Layer 10 of a small transformer language model trained on English Wikipedia (15 layers, counted from 0, width 128). Numbers have three digits each and are written without spaces.
Take only the direct path to the model's output, skipping the later layers: a vector added to the residual stream pushes a token's score in proportion to its dot product with that token's output vector.

Output vectors of the tokens that the questions are about. A number n stands for (n - 500) times 0.0025.
"rom": 580611430653741297400668350634239744440341309574262512363581564386539695467447610595705590595532663472463469358217374462550607414489481314411726496424386580455409450359507191415645621463362875443522434835583442418679496470543730405604534588660602485452562300389712378442598389456643650631423461608585559431258303703586551442516616554610398407346466623422797420880457377620414711399319
"ir": 522674540680446434534556420845682323467608385644551576412616469416477428646639480599533468701605690587311594638131378636372560729448549614332273524465343561504692614484262447479678375661589344264686358606652590294581572407508578684545485500684500629334583363458663814751626601415313573607331400626526525350532376516591419447675391613581545578304467469691613328605612604639500563563720
"9": 743475620427561484481556423655338471526365460473718325366616447368671523486547466607466486592590406444619396540551579595578506440583367370463474457603490542376602516387518377585533532393426459508330367412629549369463520387500538379538481582479601561349533422447385403445511461561495552420532314479249538318597597512414641505443671619368553604395591439341637500468467434500573556458645
"it": 551363362414462370558432716556529621624443388324453482625405553622414442413657359274513427529514584354335515468521367647416478508532638480449641375659630562438275628293513521575398427695488362372585532738604328555588628513483299640560621381677458718464517669630347694408637677231541566580509656492882477547485510390547602761373570500399534703676483451516330522404429445475344742482604
"ive": 455547807461470319438426542536635510787495234400650491223512470534396401548589705628488737650810519535431336526595431482544368553584250557348201761696386411623661191375635304614628736566534531435458289805508554536642531570542443331615573460687149500313586704509422752701617532574657571753444642408428484509566574509614352504583770169613400293688500538397804600376438438513568319669516
"end": 348271516488746366630591379579641514496449579264592723772618543766616518556545569475665614074556320598468448520300239618561252680400558628434438647283525313541421432584463717314475500586573558680651536592574361409443325269574435555379492362584331551282679698579368562517762247287443364625421568594504431162642496459565692496508438538700348584452481563515647378535392528567470462424586
"ine": 352583565408360361519674586347717723810767458427670382554352445539727335424612476392665459643588525533576417376564576593594638491450550534359492312646609461390590387584471546343786419422591591650530362663197596671647569315598417371663395496564260571474683401587325807694383646359564714298617534547513438142549605656544527132706602423643353603678481351607551538423521508465411413620481
"est": 673480386853427366559563391440467539582575394464473639544544112468684615663531475283695723321645433374529350684479462557194656383470464383495276713381439333415337551280130540496601588496500435395607538658403476599473563333528476264600574318674518579174730641713433682552647489523651470710446473558578549605256511338458618380542500532586531131514470377546615278719589741381515607379585
"od": 482393555407591364485423492758300636453579272511390508504456730717369496661595441311336401580806552609680557297383398520313548710625429343526581420519628436512500408329600692461525703396664627456630620695769332440416512378382766447500474468692406535457624412684375613753531600511331452535654409396487384351476479244563397519500352493614516616483435351683562712560810639412651385441231
"w": 642482325583507526475404551531288474437324543261557553606600459687370483383567568453528287592549500404259558820485470524462187589433460405554422508533295408489467592560286409425437689427483536659666415683631417384302473486225479673557412555727464362410549558552436352535383407520517748731364724255433412519371408377656478644538177500594551268500402522344556638493345592563611632519770
"le": 332396638379434394554657283692523640684520750434693485698489515496529165629511336343436538689357422540269354511360549444577542602231624489525293461522710438527552493270556453452731517337522577269561483562544409725699558486419565603631528626775377395535789430548452414375439341544329679366366548597571503367439507481741489562649434616315508752434365411584507591518405658731486532474320
"N": 727367606431405505533507412504455520497507490366538247409536531402356516374591496437607335401275721488556607497549545445464493570522413343618435553503418358433585301465497477490493730525583412526309657637578420322454532187588556300500328377414372390490524461480337439382378500384503593405587493259400368486247641625626646350395728460376588203489488630583407464597528602326262404636630
"ian": 554552467619516477633593352831492719500565593385741512225477657532603406492749604544462500613529511772360352500553516383424808440591409523730657513363608476625596577635508345545720652521547623677624255622608413559562538259860301632653727346642396490383649631573719666758483481500522475566567701255409418298392526496562436413591420327344349447527505544489492436614867475484515492931626
"on": 496607583442515478537412553327586793638397669414749662225563561405328688598634492255442370770902483645590413481407363557389496600369661500491536401477380449532271328523543462333283582516589383522567504732659429611591377412542290542500464371548443530496454448500616326789602635440342700414681545463543546430402683556779622698755416563568537767432431244625488598586434622611604474352562
"ip": 630537420504553390476480589685622756473500268255405652435758692541444639584492428328484382538309571548329332270408588680683652533585596719564375491767307708330394410297469693359496717615566330742482440692706352609665542437476429463748613504685693658657627500611424708479508489474423431445601593424514300425622255543580683376424321376609386094536579426600347609795478420484327619408535
" I": 442337513383340578551442595318616411507546613480461526567583636560527617479354603530589523461566557583626535587428459347529542313559510560658408476560560548646538502607434552495559489539471494500453500510567417649625440570458396652520670441431519523378548474510535569352639456648516316613496410590633521423490625338552308453508503515594452373645558558519480481551548443540448444477624
"y": 641503514422462441513467404628653635332665547476585511497500556697326545493596325659510443587187525521379467461334425411370435436390561643695474319629635448442507440676270452303526447413536283420702391692376300424613554558507570745491404478474485688324604358688534467617596532644356362446384601734484567344353398446500618473514199338707500676327416451611496500561503460406739507518513
" and": 431596395450399617495434495488587516550494632327451463302447442544694352627380590336531426603436405542621558382455576441566386478401505384614376646423470484454547374550431465538429485537503587581575528489329521473579548556544495571493432593376456642433553379497536483506576513593599457492370488488671424587274412431636467519404531457303535419667580327358766295339518514395536561422518
"l": 450545621500360480426497503616408333395672663395492454660363690500490508450638557320388372342559632504289473556451468703676518607282689431419358654580369517543634639409635374410681481489500568378768246872596324567599536584493650500606391533491596456513620630690313314627518535399497446578670571444664589627500487453663576382496630524271445507401383503519524511372425746441617550268454
"our": 396679461559380305138364422758615652326473480594702324406544434591622670513674504709599504630521337643462707704339513673630358472485447762533220686592442268285243711449399557647651675231293515377536584838467545656560672421657380616669603408651389548640589457404667755696632388695324456351591675320566324419479595452517421492607470476560358340693465475523663540739390491700539628335480
"ov": 583602542217756407349429691547198573294712445540559487536441594500480529445590550508348373530558582578500299396658416706496445430718552465505590449397455449479369524770733476401627544718543771418424394805723564515480916385415468414600488517572636484657740282508353574608437630395183483433360713144491643437344658333534577512652257436744675384309480484573558426268686525323219480496473
"ch": 542243472468422416412382516591496542796466356454574435512477508637415325439403387406477325533492342603560265520308581568734500266450573198522272492468504467598193345744268310540530415541459597681569413777523858705617222626437363633439335642485318327659594652461414613500516375366525591719268517479277467496273370553443496261382566427657593496448390326570468345638593635397622416669507
"ot": 637631484564559365385648524791674579380620473290373712578420587685329569808508439348296533533568684514524625419480407538525471550336566405695542451472321569447354568608615519482619550611509510659448518549551252553462582298480531201464357383426305541296561517801582655554549706496329496398483500380580496488569635071590488411785438673596449580469433231711289378450763447671437760375361
",": 356474460461559661482468608456466546554556488447551657352427479538561406436527418304438412503442307583445486442516553376478511479428411507596486433427426401540536500579727487596450442355533513515557471429403561375604535523441530572332340552374539597505568451492539424443611430514472589444280550545535631503535450435479621475314500450306558573758538358478495417376476527531476670371488
"#": 383497747544557261441510497571483436551598461659668396430653338610517461276346323401728649433510531388569518603387569413717368592552286445655351682362656463416560387674456497375565560412676467471271410486373309394494455337403737373619426664525435439430512715702507489603479538503694458507748489310428590417420639486427383510535451562399431391586484591342578475372439598618611396445526
"ial": 724539296740278369500563526652585614375732382233971622483627382613526449751388667303676667651429588692411446294661518688445636219548328395559454591570593390345500219700426228451462579665627489508601645766509316489601432595552360766480467333643284460290552463346724709698460725726484445464542405186262686558640597436428487337604422120481204362612516601574522481376532278342504466388433
"or": 402595532656121403460379385593535452529474497420364437460543660693600647667639504625471700688821537480465548684559483445390493625383543725569607461657462355373279458445611430551686479422512479331500465904480467426552539509290602558438588511491482645529610521507596576554552370350521629448392500485496500232440484443686493540500234629519577386466417387433696373626432349466631312476558
"ec": 746397480756549402297438579472574685699372625328441520402489336515421464594634476545391445631508535550418386582636309435639571426528425390611476623389419455445470496303347361383324428440597598555625620742749787616346788578599669553490355375711516495450591285687347569773504507255682296375276393347526567578327567396586557358535341664551680461297444569643423358470642532733665633368576
"ort": 400278528574367310259721640564429505405330644248576271337344603515489522649460508514445654444690682550395570418313332508703591434465571767526371468485266439290389482418546519344488476504522744431454609806477421602441151251553548603625296532591418554425797600638600569613575511240614311410463525604435532281398676692532431560543428548606492438445468312618589394601674274661295493360525
"|---|---": 373403540279527345395736616394436509363311635382810376439470737384523527420467520411426416322472567643246531496508413258545420767486431552513451751617586747189496500642547401684621552382432648478398367650608565344582520366500511705328433401930396320558365415605475553357373391571584357548650206525430686468412461508320283618684500477698508614664557586445633860508291528418555305452563

Each question shows what one neuron of this layer's MLP adds at an activation of 1. A number n stands for (n - 500) times 0.0022.

n367: 484668429405359494579489469531634503421495437587633447510482338398660596487467424589447465405531523470476476559366284562461536395286605438555701467419383403639497614405541456535524576477665604581515525422292469467500405409550666453541623486428442595560336459527588492445544615507515465583547612562592582573479490445389430398458439624583595405374509375468476472556461444441477466651447
Which two tokens does it push up most, strongest first? "est", "rom"

n284: 376512469568612581490424295507522614565654513416442500673321512485493431483493578576493342520564407427282450533498439530515590571529574451480346406399370524436641528474491507398311525514507388359591291472530483569502523459451377409517475446477536344372437461564454403498444441406381365461490455500559480463493495520535503525458495488392385559446349524498485423557394622420483465473404
Which three tokens does it push up most, strongest first? "l", "le", "end"

n79: 436410500596462559389485459447332340504555478674475440482519439405550485434496578489633482624441527638402370617527518595542514505567511531444535539436482553565602570474386474542561435423528351471456500357512690630460485380552550568484615542363496569529434466543459433454539580365482416502446480391523701463521509441429328520480506563371496611580466553591498440537521566422371535516456
Pushed up most: "ir"

n144: 309404418448445465502577495548512460434679543625452618592457549413536536517493631489490447603484418566573458367461283587512586401582526552488474590282619424565554511663498507623502477524547447577590474490594545596606493646544427476406456451491419532351438625585514483566469505570519378507472491502514578528563474639472331382601614573433531575515449558568619472515516534471540634558364
Pushed down most: "w"

n92: 356457491586489367514577541551488603534440430410449308491523469367535565415342385500591473459342475551481661556433567513491334389475595531700553566564471389353384618544539550594570487484509601572425466564512646549580564558643504491559528466500530475636403505534526392475502428509527535408461305562642566515502597441489500443548472458520399449437544504515533551589496432498475388518576
Pushed up most: "our"

n86: 372348449382538343500410434381399405372434611495356390404360548471542426491574586438449605472465492532449446565505492455522561656421396664396333361463424552506474542396625618628506484366606561451398486586595464478572510597441254590634560395364420475458477553536578536380448375456419601611559505340516302434528494577401517534627443480492490654512672653307531489297410440547445472425423
Pushed up most: "|---|---"

n406: 548579503503622295463593570547497536575246423416435427585440614460465473562407552413648497451277505364382449403556606592600526550418536535413429497654510463497532478450495537484537475461488505449528538473268484531543427510388555291587447586630500465560449583493431604409741489544431582542497335610429450320589516615523416515495595539528462287541341516446598462528447631422662540466469
Pushed down most: "ian"

n393: 528363458401587700577459525536447553548603569522493467444566535463517538523593421538472430454664403594583488456605600545297581518421347584372525548633353426396430487483574504532523541435494413474489456479458594372387584577444532457569558571528521450366405543525509543448457462496566485541457432491467594425400590575509509496560496432367486643545497633481452400551489318451420395491510
Pushed down most: "ot"

n308: 462466466412502693317605421490379463516627361554445449567523515415602474497544627424419611644495517588431444505597476390566378548522539422449550516425466511419564573519495462538444583517449314554587437376474512471461365488415452558549387597478572508588379548474392402532381571540439464687614534320673492656495425477665508448495632407442457465534534467380346514561453480594626604505695
Which two tokens does it push up most, strongest first? "w", "l"

n254: 550482339532443465591497474544354452286350519528577408452588374473454566376547456548521385474576682505371264566607540520500306547301447409542412541428437372495537493507565447476402571495502408642572306529540431581480414508528574495513503569564461554441431640618449534581595565512510569552703495598444419608440438502480524417512486536552359492592401578454539403621565347405543702528530
Pushed up most: "w"

n339: 615613464538500537463618452373690536458525656381503482428702512654552463696553443444337565441324690511458528405550605331423600488482416428614752494384515453551572391567367563556571362479545487667503349560412485512374503730526540657437668598503517574688509597608457679469557576531574552473494494409355586627555369612644491304546466387459519469675599608326620418484638457491548395740555
Which three tokens does it push up most, strongest first? "ian", "ial", " and"

n2: 543522461539537390525626510515495449429614552539512570303334576472427434543489634509308541581578500520489446498396409474384498462361436557450415559418403585591490545467463451469358455495586708575577420466420572471464444493508493445591401571476556687521659555619568458436448398420517536587445675595483563602284540562502404417626356510584398520639545418402540311563449464465517417597559
Pushed up most: "ort"

n471: 458495693526500366462369415361518416612518407301606534545416583432548536479491541439466502538595535561530495656483522583472530337597627481590358541510537503593555673468483397469402512530552399500485577534550442498485583548476563528692505628398327579534495659671457480479548550550562369422454320429545583415607586456451669671377469487676435400489520466471503517429455547356545533558432
Pushed up most: "ive"

n328: 581534524451511448550529451572450379331582516449498654512562520477582594515530404463548646368524427575466691410610476524515468488582424491450582638528449489466454629476380549454700467378691632402445418580469480425507560616450554565549523532529488434460393342500467371409532456549517678517579432546485422575375378454450613554406555580507439518516497463528590443610426424510405701723561
Pushed down most: "on"

n387: 521321585409564421605676653506751346546548708400442568491453622386649489512353508559423669538551566482589664506446351486500395427520359553344582494358443417411464478489568667506336456494500534576360463615548567457486370532569486444517542599589552751514596664451473602436506473319466388660469562458298539556649526513644479589525405656511335538644530653418494377624576467532557532590544
Which two tokens does it push up most, strongest first? "end", "ort"

n492: 534525509517500654640518584396462512430407649458441562505476493505538576333398580467464486507618560609491459562530543505493415519421549597567500460644523303634432529566509602573394531470449564375500634605517399357637370431396565648367507498441577503638422518527549618528477428587461473377480606495532469401502457441557416599410584598562511591386447517638407382400478454460558418599465
Pushed down most: "est"

n382: 516528584538488449487408598513416627610487606503529422508497587572483736630624571404445663454487574422514441530540633333500409550330395421368521486446427486535508414595434483433405348538411288511403396395392546609495519448519636455490495404545641578498540340583608679717343451620558448521558472537569421506385482517553573488446464479497495364426523482383626450498507532549400640482439
Which two tokens does it push up most, strongest first? "est", "ec"

n465: 546430647443596479591513493567319400474564510514562486425392344650658421429535534487580639638596397473467527528655535463498622442472413470430624490483533531492618604422491397542451464625527500493514521463470529439442567426592432440317591570498554622368466454333547400502493457572500610519556402539486553425534404504414557361482564616438661669553417472435534541474400451590524548459464
Pushed up most: "9"

n386: 632470528468450522581447374663353553514610519211598450436299569476493517582609563357508407514470472470467434422380383485524314594677554544471560644513513534462706534495471283656508441393430424484380500500661490455575517389688498545480540540413539474371460401386505513647580668478477525448525563569543497483596500426585452488530562471433448461394418569597377460509541542495452597573442
Pushed up most: "ian"

n299: 506540521480512580593550508470481652618652409679334450524560453503649500553542577397414526599348548488374386428545416453473495473535497345605421494522474366429228405651619390453653552497513571444571484576393562542631417535445376453380545573466218521573494408419556429502395506444431503625575590450391442474612244480432641422521457615432579440471436425429569419402578517387604514475610
Pushed up most: "ch"

n340: 457346456594443500492564494446272572352579645602494713383523488346674343613376370432523443702461431525521321445601552519432469429511456479517379374590525438275526489454463542627437372486445527638511613444512511327734537647738538540450598484476447416484561327460625483412531400338464457522611500561552678515696494534511477511610537540541577574473494492545486519436484641682547557466500
Pushed up most: "le"

n107: 583496549368487513406552535510424457462532583502442444399523494524547522564433604477432570484433457524419474535395518458393323506465566522620575507459573701537438386430459504485392476525423472431530419412519477427516525498375393582586453460472568535426466460488488465513587598573577470531370597414602409325479540565456496419502517492309477406461491500424458560449448447411644546479440
Pushed up most: " and"

n105: 398412559477551560593490591498571412525583482552384465606556458523611500388569354657601587529543426487460512583679324540517461473381354734493558448603483559546380555484543541420413452495552630503514619553414575611484541430349678463577687625533507444421447567559569471487382518548498416420436384590414488416522498628488381486475572475491524620554563494532510421478538468437450406339490
Pushed up most: "or"

n65: 395545438468458503541517353546557525533511570259324721472407612619354623468491418443562609419347500541462676455577350571422503487377568490425451421402425483562524502667486526440560410566395444378493595585532464488537467513366612560455448328507414542493566527478642485578403605609565534628457615587570490387446431481602630512502476503327479510532506559488490416509488678436379420505377
Pushed down most: "9"

n9: 408527590466370373377456600478572428472494434513503518562585614489404379645540367349475629475661484423621441484466387675574574338489379513638495558449535560411458487435380405500511399433465454562474361568486663524508457533503386459452427520539548325565438595408428683452484560485516659522335508497500381385445229432476653370422568544558371563683334483487503518276556531348581580519503
Which three tokens does it push up most, strongest first? "ch", "ine", "ive"

n488: 525424464508582399544612615384527631415409441536568462442622389503502596580562381455367460421536407444552517396742360428591401539493469445502787492550413548454310452565613582557379461512608345583530526399543447519439584502567440502481572455588484693614555461598553471529476444511509560524428488315415599508607580478481553542523459588573549544607536535559434516465529393536498490612510
Pushed down most: "l"

n32: 564540658559525347535477433638393571570511514431597534457402370598423526536423627630330461289582312514582475518542362389459362503558612508489589448441521518395458521497538599395494518423359554368453405492550430611482503400457521645436417510609487572515617517652525603552460463681458329538586624542410407387606486585539522600490495544732512549616741555449486510600648348339532505419491
Pushed down most: "N"

n460: 612381479556533599378600558553468417583442520502493589440453540520652523453531539693557422661538521532552463502507465512490422317384474542510717430533519495434673493577611429540619548653448530586420512424513466493481545466521481670471433522335532653389500497641381529545500426587495425493539526440569549513622420560549341475609572583401493532492407649507613456572326537425483438390518
Pushed up most: "9"

n470: 436528492227584561471508466524736528326418569531471487562331583327465428535368468377436437544433407488401444326399472435709518416503508547423421363440564503409538585530475406688468393490539527511581472351603513472513368539567448548466481543497559578660551581404485469425469396423482568558408526486459513669598505481497424684480585556482507548415432463498611694654468591609614606437413
Pushed up most: "le"

n88: 474578507566513545491402511352507438513469638449325575691507386465606457554571466571525509496542493645605502562562439422528527473496460580461525403554507358686512418526502500551607522480561536606524538467462552425564496509580541314594640433526532447472458454513506546594477445438416478591365431498562484373434678557423436537446656470502473578660528460568482478582585467410659375568417
Pushed down most: "ip"

n429: 410505731542539549588543555537592372539597318521572727345532560492434505503483550554541552465584557502549598425603613612597649653391568513492660383370523450578384460500425605396402548489455559453546461522343542604613455532360416657505609561469485577492596446547392617373278567545357549362723451492513354578538505463515544586541500387559580516486605583440613569411569424386450446441617
Pushed down most: "ec"

n388: 409576702436560559420473437416679496452314438605430487493498386383524517470525397525479449422395453556540561376463504413569470479571453602574664340415447458555458593598447560602558435708572552505594440476561383496607428480604509583632528473443596601404486536530496616521441464543473435443507473626571482608523480525559519450587487489531585576445554474526495397539540521444621461541614
Pushed up most: "y"

n348: 408504502459544681378445459540609494589450500481445511428591574418519483595409519508542519484653433444571394436387566456462705405487548402451526561354590623585630414361414527426511646502610571409597580425518386590608441606434380491489417496578471612433573598533548476464465514488506523414526556491491567521533549478568473529657580507362432522502426453562473485528465540472507482529418
Which two tokens does it push up most, strongest first? "le", "on"

n146: 622565557552345451529571330460422446424368503477476454578505357484503570598527356561462405520544591430537584577669589586535479553461568284505455458522340456406568558703463450462594575487574428420551412607525334526510591537308435430568465512457507447414590643394376587624600544507467571511632353590404570591444595515702530518482581476497442524500289439366620558584593441471365511362635
Pushed down most: ","

n373: 605521503537525490538596508402552513513523335524727413572426705371580497333498332698492521467463481490618366593497518503484367445508521443560535344385495360437480585557467446486542449372679545582375399399579430397458510543465469360620522617458535365575427394523262535450597560602553573503417577520489478447495432418521463384567422593702604423500390548459643516355462481710364646530428
Pushed down most: "ial"

n140: 514470364552459494355548460453579408517600648717498498484486495459413516485465547467488523511539523435446529567555373559429514538546377502419434482527546391634529688588584431493437522426445576502534544395583495594418392512513457450572316387462500398426575425465489538398474312469521403519377463422495502683640436511514596525502531481552410505443399542511283425398327404610486591517586
Which two tokens does it push up most, strongest first? "ec", "w"

n419: 594320388407523629585508429503295400587537613573492507535327437442510490547484548538445389369563728416460539460493453451278439472545654459573485481508585396570310578510541555566471595437367583452426480394577444585567352648451461531601600491436483610522505427577517456556386412507637368510560592605422516494490369575475359556429483614409446435430486543692575478505545474533555614485639
Pushed up most: " I"

n399: 552448391566509344523407455467482577427394500542439527693518477550343563484432605594505635391430545531439597512498561407456358393560575485389370606711446567527516522588471536529575406655479606468488403368619525460466412472476459533485659310520621638544657608417505599619588548560495427396451555458644490632436701465576466401563557390529502472513546518581500410461583516432625655582584
Pushed down most: "le"